Layer 8 of a small transformer language model trained on English Wikipedia (16 layers, counted from 0, width 64).
A neuron adds its activation times its output weights to the MLP's output. To switch it off is to set its activation to zero at one token and run the rest of the model.

Output weights of the MLP neurons that the questions are about. A number n stands for n times 0.0041.
n13: 35 1 -21 18 19 -22 -16 11 -38 -7 12 2 -18 -37 -18 -26 25 -21 -16 -5 -1 36 30 -94 -33 11 29 14 0 -8 11 2 -1 4 41 -9 -4 -9 18 7 -4 5 -5 9 3 19 -46 -19 -21 4 -32 3 -11 -34 -5 48 36 -23 21 -42 21 5 -13 14
n16: 19 -35 35 4 -16 -27 -22 -13 -12 15 1 -5 53 2 36 -3 9 14 -13 4 -7 6 25 -9 -32 -2 48 -66 11 -40 9 -3 -13 7 -4 -5 -10 -24 1 12 29 14 27 20 -37 -22 1 1 21 6 31 20 -5 15 -28 -69 -8 -16 40 7 -9 -8 7 -10
n22: -17 10 11 42 28 4 8 -21 3 -4 -48 35 4 5 8 2 8 34 -25 29 -24 0 -19 7 -15 -5 11 -5 22 -32 19 1 -18 28 -13 -27 9 26 31 -32 -17 -6 -10 -8 29 26 2 -35 0 -13 19 -40 -25 5 -1 -42 41 -8 34 5 4 -21 36 -29
n26: -17 23 7 0 -19 25 -5 -16 14 -21 -17 40 39 3 -9 -11 -13 -24 -13 2 -2 17 79 12 5 -27 -5 29 -1 0 27 -22 -1 27 -27 -24 59 -16 3 -33 19 -28 36 -31 0 -12 -2 0 0 22 5 -32 24 -12 -6 13 -32 26 -25 16 30 -7 13 -29
n36: 12 -25 17 14 2 22 33 23 3 -39 -8 2 12 -11 11 36 -9 -4 -4 -63 3 -31 -8 -71 -13 1 -7 -11 2 -20 -24 -11 46 38 0 -10 -12 16 20 -9 6 -8 2 24 -4 -2 14 -23 -15 31 15 5 -28 21 -43 20 -6 -6 37 -34 -8 5 16 -6
n38: -1 -4 -4 -34 12 17 -31 1 -12 27 20 5 36 20 31 18 -19 -20 6 18 19 -21 -34 -36 0 14 33 24 0 6 24 -1 7 1 -5 22 39 -44 26 -31 13 17 -13 3 -8 22 -21 -27 -37 4 -18 -23 38 -5 -30 9 -6 18 19 57 9 -40 32 -24
n42: -37 10 -12 3 21 -29 -1 41 5 -31 9 13 34 41 55 -28 46 -45 33 26 -11 3 -8 8 7 -32 25 7 2 -7 46 2 -3 -17 23 -57 -12 -10 -6 -39 -15 22 0 -20 -23 9 -25 -17 30 -3 6 32 1 27 -17 -77 -17 -26 3 18 -29 6 52 -9
n44: 5 -20 11 -10 1 43 -14 28 26 6 -15 32 46 -27 -13 8 7 -14 12 24 33 -16 -16 22 23 3 31 -10 3 16 60 -30 2 18 14 -3 10 20 14 9 4 3 26 -16 23 -8 27 -9 -43 17 22 -16 -20 20 6 -53 19 14 -31 33 -19 15 62 32
n59: 4 9 25 -9 -43 24 15 -18 4 -30 -10 6 10 -21 5 -2 36 27 20 -4 -35 16 -22 -32 -37 -5 -22 -25 -17 31 1 -8 -12 10 37 -30 30 13 8 20 14 29 39 -6 -11 7 27 -14 7 -19 -28 8 -15 9 25 85 -18 -16 -28 -3 -3 21 5 -2
n82: 41 -13 16 14 23 -8 35 17 8 45 -44 -9 -8 -14 10 -16 16 -29 -55 10 50 6 11 -56 -4 54 -3 -38 13 0 12 2 20 -2 -37 -6 10 -9 3 6 10 -16 -12 -39 13 8 -35 2 16 -10 5 4 -42 14 13 34 -16 -3 65 -4 13 -6 -1 -9
n114: -15 25 32 -28 0 2 24 35 2 9 16 17 -24 4 -23 10 11 21 -11 29 32 -2 -8 95 46 -10 -20 -24 -11 23 4 -7 -9 -12 -30 10 -4 -10 11 0 -32 0 3 -22 -39 -8 30 40 -1 -17 15 -11 -26 12 -4 3 26 -20 -50 28 -29 -9 17 -13
n122: 7 9 -27 9 17 16 -13 -19 -15 38 -44 -32 30 43 -12 0 25 31 17 25 32 19 9 5 20 -23 -1 -33 4 -9 -13 -3 0 0 -6 -37 -3 -9 1 2 19 24 46 -19 -8 -7 -29 -8 24 31 31 -7 10 67 -27 -26 -19 -4 -5 -15 -42 -16 33 -35
n124: -14 -13 -2 0 16 6 10 15 41 27 58 31 32 -19 -11 26 -9 23 -18 -26 2 -1 -21 -11 -26 -25 1 32 40 -25 -13 -37 1 9 23 -24 -12 10 19 38 -19 -19 -6 26 30 -6 7 6 -4 -14 34 -42 -16 20 -37 -3 8 1 4 9 -67 23 2 -19
n153: -32 35 -42 32 28 -4 19 53 -12 7 9 20 35 42 4 -3 42 -28 67 4 22 2 0 12 17 -29 39 62 -13 1 -9 -22 -29 -23 54 -8 -22 14 26 -4 -6 45 18 -29 -25 11 27 34 -30 4 -13 -18 36 33 -21 47 -25 20 -41 -47 20 20 33 -35
n176: -30 -6 44 -15 8 60 19 -2 12 -4 -1 13 11 23 -20 64 -5 16 13 4 -42 -6 -3 5 1 -27 15 4 -24 -20 29 -17 -18 1 -26 -4 20 -4 20 -24 12 -8 -5 22 -17 -19 7 -7 -9 33 8 -39 -13 6 33 -10 5 -2 -44 16 2 -1 23 0
n186: 13 1 -57 -8 -28 13 6 -1 -2 -7 32 -4 -8 -6 -11 7 -3 -20 28 -26 45 16 24 10 -1 -5 -5 14 16 28 -3 -16 11 -32 17 5 47 -2 -21 -41 -47 15 -13 22 5 -16 3 5 -14 34 -28 21 24 6 34 21 16 40 -42 13 7 -7 -10 31

Each question names a token from some text and the token that comes next. It shows the activations a of the neurons there, in the order above. A number n stands for n times 0.048.

Then comes g, the gradient of the next token's log-probability with respect to the MLP's output, scaled to length 1. A neuron's effect is roughly proportional to its activation times (output weights . g). A number n stands for n times 0.0049.

"=", then "="
a: -33 0 2 0 0 -19 -1 0 4 -12 10 -2 -4 3 5 -1
g: -19 -6 -9 11 -12 -14 -5 -21 -7 31 -14 -59 8 15 34 54 -31 -15 -27 0 17 -14 8 -9 20 -7 4 19 -2 17 14 -7 -12 1 13 0 3 58 -5 21 -36 -21 -22 11 -9 13 17 -3 29 -52 -20 14 43 -52 -30 33 -34 72 -18 -12 -3 6 -25 -44
Which neuron, switched off, raises the next token's probability most? n38

" century", then " as"
a: -2 5 3 2 0 0 13 3 6 -25 1 1 -2 -3 -1 -6
g: -38 -19 -11 -2 -2 15 -34 -22 23 14 42 -15 52 33 -8 55 41 20 8 17 -28 -2 -52 -14 -11 -19 21 -36 29 -15 6 26 40 -4 -24 7 -68 19 -24 2 27 -9 -10 -13 -17 20 -12 6 1 -19 33 9 27 4 -52 -31 30 -11 17 21 -16 -8 11 22
Which two neurons, each switched off alone, lower its probability most, in order? n82, n42

" as", then " inf"
a: -44 1 0 2 -32 16 2 -6 -1 0 36 0 -3 0 26 0
g: 1 8 -20 -18 -2 21 -22 2 -60 -3 -8 -8 -13 -5 -13 17 -11 5 -11 75 53 -11 62 25 -1 1 -1 12 -16 -27 2 -32 -2 21 -20 30 -27 -29 26 12 -31 6 30 -48 -21 39 3 38 -16 36 -25 -13 -4 19 33 4 14 -37 -9 44 4 -18 -22 -11
Which two neurons, each switched off alone, lower its probability most, in order? n114, n36

" de", then "du"
a: 0 6 2 -1 1 4 0 10 1 -3 0 1 4 -3 3 -3
g: 6 -12 7 34 13 6 28 -31 -13 47 68 -39 25 31 5 -2 2 2 -29 -6 4 -3 52 -27 -3 -25 2 -25 0 -47 -15 -21 37 -17 -11 0 16 -6 3 -18 25 18 -5 -23 30 -22 -8 -56 -11 3 -5 -22 46 -1 12 30 58 26 6 -7 35 -8 -44 -4
Which neuron, switched off, raises the next token's probability most? n44

" Rec", then " 3"
a: 0 3 5 0 0 4 3 1 0 -1 3 0 2 -5 0 -4
g: -16 33 -12 47 15 -9 20 23 37 23 -9 -2 -23 35 -6 -44 11 -15 -18 -16 -13 -1 4 5 -15 1 -28 9 -12 25 -10 14 -17 -24 -14 -33 -5 10 12 8 -23 31 -41 27 13 -20 -13 -45 58 39 27 47 6 18 36 -33 -9 -30 -33 -22 -21 36 -15 -58
Which neuron, switched off, lowers the next token's probability most? n42

" receive", then " attention"
a: -88 0 -7 1 -13 28 0 -1 0 3 35 0 2 2 25 0
g: 17 22 -19 28 -25 22 -27 -39 -11 13 -18 -67 -18 21 -21 -44 86 -22 10 23 -11 -38 31 14 30 3 10 1 10 -11 4 24 -6 1 -15 -14 -31 -8 4 -3 29 -8 -46 24 11 1 -29 11 18 24 -39 12 -40 -4 7 -21 27 -3 -9 -22 25 17 26 35
Which neuron, switched off, raises the next token's probability most? n13

"ig", then "uer"
a: -9 5 11 -3 -16 2 0 0 0 -3 1 1 1 -7 -2 -1
g: 12 -5 5 -54 12 4 -36 29 -1 -39 3 10 30 -41 -38 -30 -14 76 4 -39 -8 -5 4 -23 24 -30 19 -27 -14 -2 -28 -3 -16 -6 20 -44 -37 5 4 0 22 17 -30 -10 -14 -18 -9 17 9 -14 -34 -63 53 -9 14 -11 -30 -6 24 30 0 12 -18 1
Which neuron, switched off, lowers the next token's probability most? n82

" his", then " deb"
a: -1 -2 -4 0 0 -1 0 17 -25 -1 0 -1 -2 -1 2 -3
g: -4 -27 -21 11 3 -2 -9 2 -56 -13 -53 -28 -17 -39 19 23 -9 -20 -3 -28 18 29 24 -11 24 -15 -31 -14 -37 -38 -13 19 -10 -38 -27 -25 -17 12 -47 11 53 -44 20 -2 -21 29 22 -9 -11 -10 -19 -42 -20 -29 16 -26 19 35 -21 9 21 -29 -38 4
Which neuron, switched off, lowers the next token's probability most? n59

"E", then "O"
a: -8 2 2 0 7 0 -4 -1 2 -2 6 3 1 -5 3 -2
g: 25 33 25 -7 0 -4 -51 -22 -6 54 -5 7 7 -6 6 46 -5 14 -14 20 -54 13 4 -42 -65 -7 -14 -28 19 17 16 -13 -35 6 -10 -25 17 -25 10 -21 25 -6 -16 38 14 -19 12 14 -14 -83 15 -16 6 -4 -34 -24 27 -13 4 18 -21 -2 1 -35
Which neuron, switched off, lowers the next token's probability most? n153

" the", then " police"
a: -30 -1 0 1 0 0 4 20 0 -5 13 4 2 1 6 1
g: -10 40 5 24 24 -15 12 26 -41 14 -7 6 29 21 -47 -29 -22 -47 -8 4 27 20 18 -5 43 8 25 2 -30 -35 51 13 -14 30 19 24 16 -28 30 -6 25 -2 12 31 -19 19 -24 -7 -51 -17 -12 -42 55 16 -44 14 3 20 -36 -1 24 6 -4 -2
Which neuron, switched off, lowers the next token's probability most? n44

"na", then "ry"
a: -3 9 3 -2 2 4 -24 1 -6 -32 3 0 4 1 -2 -3
g: -30 -18 -1 13 -21 21 11 26 -14 3 -42 -42 -4 -37 -12 -24 16 -14 -42 8 26 -5 -2 -4 20 34 4 -23 -6 -36 -33 21 18 2 -55 19 -22 -24 16 -36 -13 -10 -22 49 -13 1 16 20 27 -29 5 6 -15 16 30 -5 43 69 18 12 -5 -28 24 54
Which neuron, switched off, raises the next token's probability most? n82

" it", then " than"
a: -3 0 -7 17 -11 -4 1 0 -9 1 3 3 -2 -2 -5 -9
g: -52 1 17 45 -20 -28 -25 -7 1 38 -3 28 20 -1 2 36 -22 -15 40 32 -42 5 -1 2 12 10 16 28 6 -34 2 21 41 -59 15 -47 -24 54 -15 30 3 -4 -27 -25 -23 27 16 -1 -42 -14 -2 -17 27 27 8 22 48 22 -12 10 -8 -9 -20 -1
Which neuron, switched off, raises the next token's probability most? n26

" University", then " Park"
a: -5 8 7 0 0 1 0 0 -1 -3 0 4 0 -7 0 -9
g: 6 -43 -16 13 -21 0 40 13 -17 20 17 15 -14 18 48 20 -12 5 -35 -6 9 -32 -5 -5 -8 18 1 26 9 14 -1 30 38 3 -26 22 -12 32 -6 -45 14 -2 -63 26 13 -11 21 -23 68 31 -38 27 7 35 22 34 17 -16 -60 5 2 7 0 28
Which neuron, switched off, raises the next token's probability most? n186

" Texas", then ","
a: -3 10 -4 0 0 -4 -1 0 0 -1 1 4 -1 -7 -1 -8
g: -29 -9 -34 44 1 4 6 74 -3 -7 19 5 6 -17 13 3 -25 -20 33 -14 0 26 -24 -26 21 16 25 39 -16 -7 40 -10 9 -6 28 -5 18 46 -22 21 -15 -25 -31 -26 -8 29 61 -40 36 26 -8 -34 5 11 31 30 1 14 -9 -32 6 1 -50 13
Which neuron, switched off, raises the next token's probability most? n16

" killed", then " accident"
a: -43 3 -6 13 -2 5 5 0 -1 0 6 2 4 -2 7 2
g: 1 3 17 -29 18 -9 38 33 -24 31 25 -33 -6 7 -4 -40 -7 -55 -9 -7 8 -24 -41 -2 -9 -36 -11 21 52 5 32 28 -42 77 7 34 -7 -23 26 1 35 5 -11 23 38 22 -22 -11 33 41 -10 -8 9 -11 -7 -35 -3 3 11 -15 2 -30 -12 -13
Which neuron, switched off, raises the next token's probability most? n13

" was", then " followed"
a: -67 0 0 9 -7 5 0 -2 2 0 38 2 0 3 12 0
g: -7 37 -16 21 50 -13 36 39 -29 -12 -9 10 19 43 5 -12 10 27 20 -3 -35 33 15 -2 10 30 11 21 14 -33 -25 -11 -1 -56 10 25 -26 -4 -11 8 30 12 -31 -38 -5 18 -2 -39 -6 10 -7 -18 -1 -40 57 7 24 -37 24 -36 29 49 -10 -20
Which neuron, switched off, raises the next token's probability most? n13

" student", then " body"
a: -3 2 4 1 -1 -2 0 0 0 0 0 0 3 -4 2 -6
g: 26 -3 19 -3 0 40 38 -8 -3 25 -40 13 9 -14 -13 -42 42 53 -19 17 18 -5 -24 -7 -61 29 -10 0 -13 -16 -15 4 23 28 -47 12 -32 40 3 14 10 -20 8 -7 -30 66 -8 23 -18 10 11 24 -4 62 -6 -13 14 -5 13 12 16 -45 11 -15
Which neuron, switched off, lowers the next token's probability most? n186

" Bell", then "ator"
a: -1 7 7 0 0 -2 4 1 -2 -3 1 -1 1 -11 -1 -6
g: 32 -12 25 6 25 -11 15 31 -1 14 -44 57 3 -4 -34 -20 -9 15 1 14 -61 41 7 -20 -3 -8 -5 12 -43 0 -36 -9 -22 -33 -11 -53 -11 -24 -23 20 2 -12 50 -16 -15 6 -49 48 -5 1 23 -34 -33 16 0 27 28 -8 0 24 4 -26 -32 12
Which neuron, switched off, lowers the next token's probability most? n186

"ye", then " were"
a: -1 9 6 26 7 2 1 -2 -1 -4 3 -1 4 -14 -14 -6
g: 42 -38 3 7 -22 -12 4 42 7 7 -25 31 -22 6 38 15 8 -7 -1 -26 22 20 -4 29 -14 -1 -15 2 19 75 14 16 -14 -13 18 -2 -7 2 -13 29 -51 -23 18 -16 -2 21 49 31 -14 -74 -34 30 -25 34 0 14 -36 4 20 -29 5 -26 18 7
Which neuron, switched off, raises the next token's probability most? n26

" time", then " with"
a: 0 2 -1 24 -3 8 2 0 -13 -2 1 -3 2 -2 0 -7
g: -21 -5 19 -8 -28 -19 -27 9 15 -10 22 13 10 6 -8 37 27 -14 15 28 4 -32 11 -46 -1 -18 -24 -3 10 -27 25 18 -15 -34 -27 -43 -2 71 -26 -25 12 -7 -6 6 29 5 -11 -51 6 12 29 -11 27 -25 4 -36 -4 90 16 -8 -36 -23 -4 15
Which neuron, switched off, lowers the next token's probability most? n26

" through", then " the"
a: -79 0 1 -2 -19 1 7 -2 -7 -7 76 -5 -3 0 35 1
g: -5 48 -12 -10 -14 -11 -8 -11 10 -28 10 26 0 6 55 11 -25 -44 -19 26 16 20 -41 23 -7 44 15 9 -1 4 -21 24 21 2 -1 -4 44 -38 6 26 -59 -15 -5 15 -26 35 -2 -2 -39 15 -16 -35 17 -71 17 29 12 28 -12 14 -19 43 -2 -17
Which neuron, switched off, lowers the next token's probability most? n114

"acc", then "ala"
a: 0 2 5 2 -3 3 1 3 1 -2 3 2 -2 -5 2 1
g: 11 7 7 -10 -28 -37 -44 9 -15 26 -27 24 -10 9 -18 44 2 51 -31 9 12 43 -8 -17 -13 -14 -12 10 12 25 22 -24 -28 19 23 73 15 -8 7 40 21 1 4 7 16 37 12 -2 66 -30 -10 -27 47 -31 17 10 13 -31 -10 -3 -2 -41 -8 -21
Which neuron, switched off, lowers the next token's probability most? n36

" Kom", then "ba"
a: -3 5 5 -1 -2 0 5 3 -5 -2 2 0 2 -6 1 -3
g: -1 -7 3 51 42 28 -16 15 -46 20 42 3 -11 26 6 -8 20 -6 -22 -35 -10 -16 -43 7 -27 -23 15 9 -27 -13 23 -4 42 -36 -5 2 16 -23 -5 15 -28 4 -60 -1 65 25 -4 -4 -15 21 -44 6 22 42 23 1 -1 8 -2 -27 -2 -19 54 -21
Which neuron, switched off, raises the next token's probability most? n153

" pay", then " off"
a: -22 -2 -12 3 -7 19 1 0 -3 -3 30 2 3 3 3 0
g: 25 5 17 3 -34 14 22 -30 -8 7 22 -46 10 16 -15 -2 -12 33 -9 71 24 -29 18 -12 36 37 -7 8 23 23 37 -10 -8 -19 -19 17 -5 26 45 31 9 1 65 -32 31 -5 -20 -40 43 20 -26 -18 -6 -2 -9 40 19 18 -14 -3 -7 27 32 -18
Which neuron, switched off, lowers the next token's probability most? n114

" arm", then "ed"
a: -2 1 2 -9 -1 0 0 0 -1 0 0 2 7 -6 0 -3
g: -9 31 -18 -16 -24 -14 24 -27 -51 48 9 25 12 24 -24 17 6 43 6 13 -28 0 87 -13 -21 -13 17 15 9 -26 34 -46 22 -5 5 28 3 28 -45 -5 21 13 2 9 -62 -1 4 -17 -25 11 -26 6 -10 2 6 14 1 -12 -48 33 -11 -3 19 -19
Which neuron, switched off, raises the next token's probability most? n26

" viol", then "ent"
a: 7 -2 -8 1 -8 -1 2 -2 18 -1 0 1 4 -6 0 0
g: 9 -67 4 -3 -33 4 29 -13 -29 -7 -8 -3 -15 -39 21 -33 -4 -49 -1 11 38 31 2 1 17 -23 0 5 11 -12 -7 10 16 50 -19 4 -27 -20 8 -1 12 6 -40 63 -4 33 6 46 -1 34 -36 16 33 34 -9 -8 6 25 -20 22 -14 21 -5 62
Which neuron, switched off, raises the next token's probability most? n59

"K", then "FC"
a: -5 3 7 4 -10 0 -3 2 1 2 2 1 3 -6 0 -4
g: 13 -48 -20 -57 12 -6 3 -10 -4 20 8 -35 7 -35 71 17 -9 54 -36 -21 22 13 3 -28 -33 -6 -8 -16 45 -26 -30 36 4 5 -8 -10 -10 -16 37 45 18 -13 -24 26 27 -22 22 -3 11 -2 -9 19 29 -13 -16 15 -9 -32 -3 10 -9 12 54 27
Which neuron, switched off, lowers the next token's probability most? n153

" fin", then "ance"
a: -15 -1 1 0 0 -2 -2 3 2 1 5 -1 3 6 -1 -1
g: -23 -66 -21 -1 -19 -10 -31 47 13 -41 -9 16 3 -1 34 54 -2 -18 14 3 8 17 -15 0 21 -30 25 31 9 -12 9 3 16 6 -9 -39 -11 -3 -27 -29 3 -39 33 37 -72 -7 -3 19 -29 2 -16 16 56 -35 26 -21 5 2 -40 -2 18 8 -3 1
Which neuron, switched off, lowers the next token's probability most? n153

"le", then " for"
a: -3 4 7 0 0 -1 0 1 -10 0 16 -1 -1 -6 0 -6
g: 19 -44 -15 4 -9 -4 -29 -7 15 15 8 -16 -7 -19 -24 -55 19 26 30 2 32 -7 22 7 -10 -8 9 -7 7 -33 -6 -26 15 -56 -10 -33 -8 44 17 29 -14 3 -61 40 22 2 23 -7 -16 -47 29 27 -9 44 22 -36 11 -22 14 -47 21 -16 31 28
Which neuron, switched off, lowers the next token's probability most? n59

" bank", then "er"
a: 3 4 -4 -3 1 3 0 0 -1 0 -2 1 3 -6 -2 -5
g: 10 30 -3 -30 -25 9 50 -17 8 -4 -31 8 11 8 -24 2 2 1 17 -11 -2 20 8 -15 -1 13 -2 -2 -24 -45 -39 -1 -5 -41 20 0 -62 20 4 34 53 42 56 13 -21 46 20 17 -12 44 -9 -12 -6 31 16 7 -22 -40 -8 8 10 13 7 63
Which neuron, switched off, raises the next token's probability most? n153

"e", then "iro"
a: -11 13 6 0 0 4 -4 1 -4 4 0 1 3 -6 -3 -3
g: -8 30 -20 -49 -10 -8 -5 42 42 -10 20 -10 12 -35 -2 16 17 29 -27 -19 12 -12 20 -33 20 -25 4 -22 39 -24 26 14 -6 -44 33 -2 -13 14 3 -12 9 30 4 -25 -21 -24 9 -52 40 -20 -18 -21 66 -12 10 36 23 -30 -8 -8 28 48 -30 23
Which neuron, switched off, raises the next token's probability most? n13

" was", then "."
a: -30 0 0 14 -1 12 2 -1 -4 -5 37 0 0 -2 17 1
g: 55 -66 -7 18 -43 -11 -62 -58 17 -21 -24 -8 7 46 54 -29 -2 12 21 -22 26 -31 -27 -13 -8 7 1 -26 7 22 17 21 30 12 6 9 8 -5 32 -21 6 3 12 -30 -6 -43 17 24 -28 -8 4 -21 2 20 -42 -19 21 8 -1 4 0 -26 -2 12
Which neuron, switched off, raises the next token's probability most? n114

" Alb", then "el"
a: -4 6 10 -1 -1 1 0 3 3 -1 11 20 0 -2 -8 -7
g: 5 4 32 -31 -28 5 10 -25 -3 22 20 -27 1 45 -49 33 -16 11 5 -5 6 -31 42 -14 8 -8 -14 25 -48 -16 8 -26 -13 -25 -4 25 -14 37 6 64 -32 46 15 0 27 8 16 4 4 -1 -27 -20 14 9 -21 40 -42 -40 24 52 3 0 41 9
Which neuron, switched off, raises the next token's probability most? n22

"rage", then "d"
a: 1 1 -1 18 4 11 2 0 -1 1 2 -4 5 -4 2 2
g: -12 22 3 6 34 18 6 21 -34 5 6 -6 -3 41 -6 28 -34 -21 3 -6 -31 35 -12 -26 -17 -8 16 25 -1 7 18 -23 28 15 -13 12 12 -17 0 -36 11 4 -52 25 -27 -9 -11 14 -26 -22 -16 -5 22 -73 18 -7 -4 -43 18 36 22 -24 -27 -90
Which neuron, switched off, lowers the next token's probability most? n38

" and", then " raised"
a: -18 -2 -1 -1 1 0 0 -1 3 -2 35 0 1 1 3 1
g: -28 12 -28 19 51 0 10 -6 -1 -32 -37 -17 8 26 -25 7 -47 28 23 10 -16 39 33 -61 53 4 -1 5 -40 -21 -14 -6 -34 -18 -3 8 -16 14 5 25 22 -32 19 15 -15 -28 8 40 52 -15 33 -25 3 -37 31 -9 -6 -25 11 -23 33 19 8 6
Which neuron, switched off, raises the next token's probability most? n114

"ngel", then "a"
a: -1 10 5 0 0 0 1 0 -1 1 7 23 -2 -5 0 -3
g: -15 50 -15 23 25 -28 38 36 17 14 -35 -32 14 -12 25 23 16 42 6 47 16 29 -3 -6 1 30 0 10 -9 -39 0 -8 29 -28 36 -44 -25 -12 -24 -25 13 8 78 0 -44 -8 -9 1 -14 12 7 -8 -10 1 20 30 7 41 -5 -16 -29 -11 -29 28
Which neuron, switched off, lowers the next token's probability most? n122

" $", then "200"
a: 0 -7 -12 -1 1 0 0 2 -24 -2 1 0 -2 -3 -2 -4
g: 21 15 36 1 33 9 -17 -12 -11 -13 28 -11 -11 -3 11 -13 24 11 2 8 6 9 25 3 -17 -4 13 1 2 -42 12 13 -34 41 -27 -8 -27 38 -1 -24 14 21 -27 69 45 22 14 27 27 7 22 20 16 7 -19 9 46 -44 -43 56 44 -5 -45 -33
Which neuron, switched off, lowers the next token's probability most? n59

"l", then "-"
a: -2 3 9 1 -4 5 10 -1 1 0 6 0 11 -7 0 -2
g: 41 -17 -1 33 60 -27 -22 52 -19 21 44 -28 -10 30 3 5 -29 -12 2 -40 -27 15 36 -13 5 -8 -11 10 38 23 33 -16 -18 27 -30 16 10 31 -38 13 27 0 7 -1 1 -19 3 -22 4 6 5 -49 20 -19 -33 26 12 -10 -12 66 -27 -25 12 19
Which neuron, switched off, lowers the next token's probability most? n124

" the", then " Ab"
a: -30 2 0 1 -3 0 12 22 -3 -15 3 0 -1 -1 4 0
g: 31 -7 30 -28 21 21 -15 -37 -4 -12 19 -10 -4 -30 -30 44 -1 29 -27 -25 -11 2 -24 10 12 -27 16 10 3 -1 7 -6 7 -6 1 34 1 11 -41 49 18 36 33 -6 53 18 44 -29 -2 -6 -15 34 -67 6 -9 21 42 30 22 -20 -14 33 46 20
Which neuron, switched off, lowers the next token's probability most? n44

" Har", then "rie"
a: -1 4 9 4 0 4 0 4 -5 -3 3 2 0 -8 0 -1
g: -15 -9 -16 -8 -3 5 -29 -11 20 2 25 22 13 22 -30 18 -9 -2 -21 14 32 -1 -3 -16 69 -3 -23 -1 -1 31 3 19 -35 -35 -23 50 43 -18 -55 17 18 1 -13 41 20 26 -44 -5 54 4 -2 -40 47 -44 7 -19 -2 -16 4 11 34 15 -11 -30
Which neuron, switched off, raises the next token's probability most? n22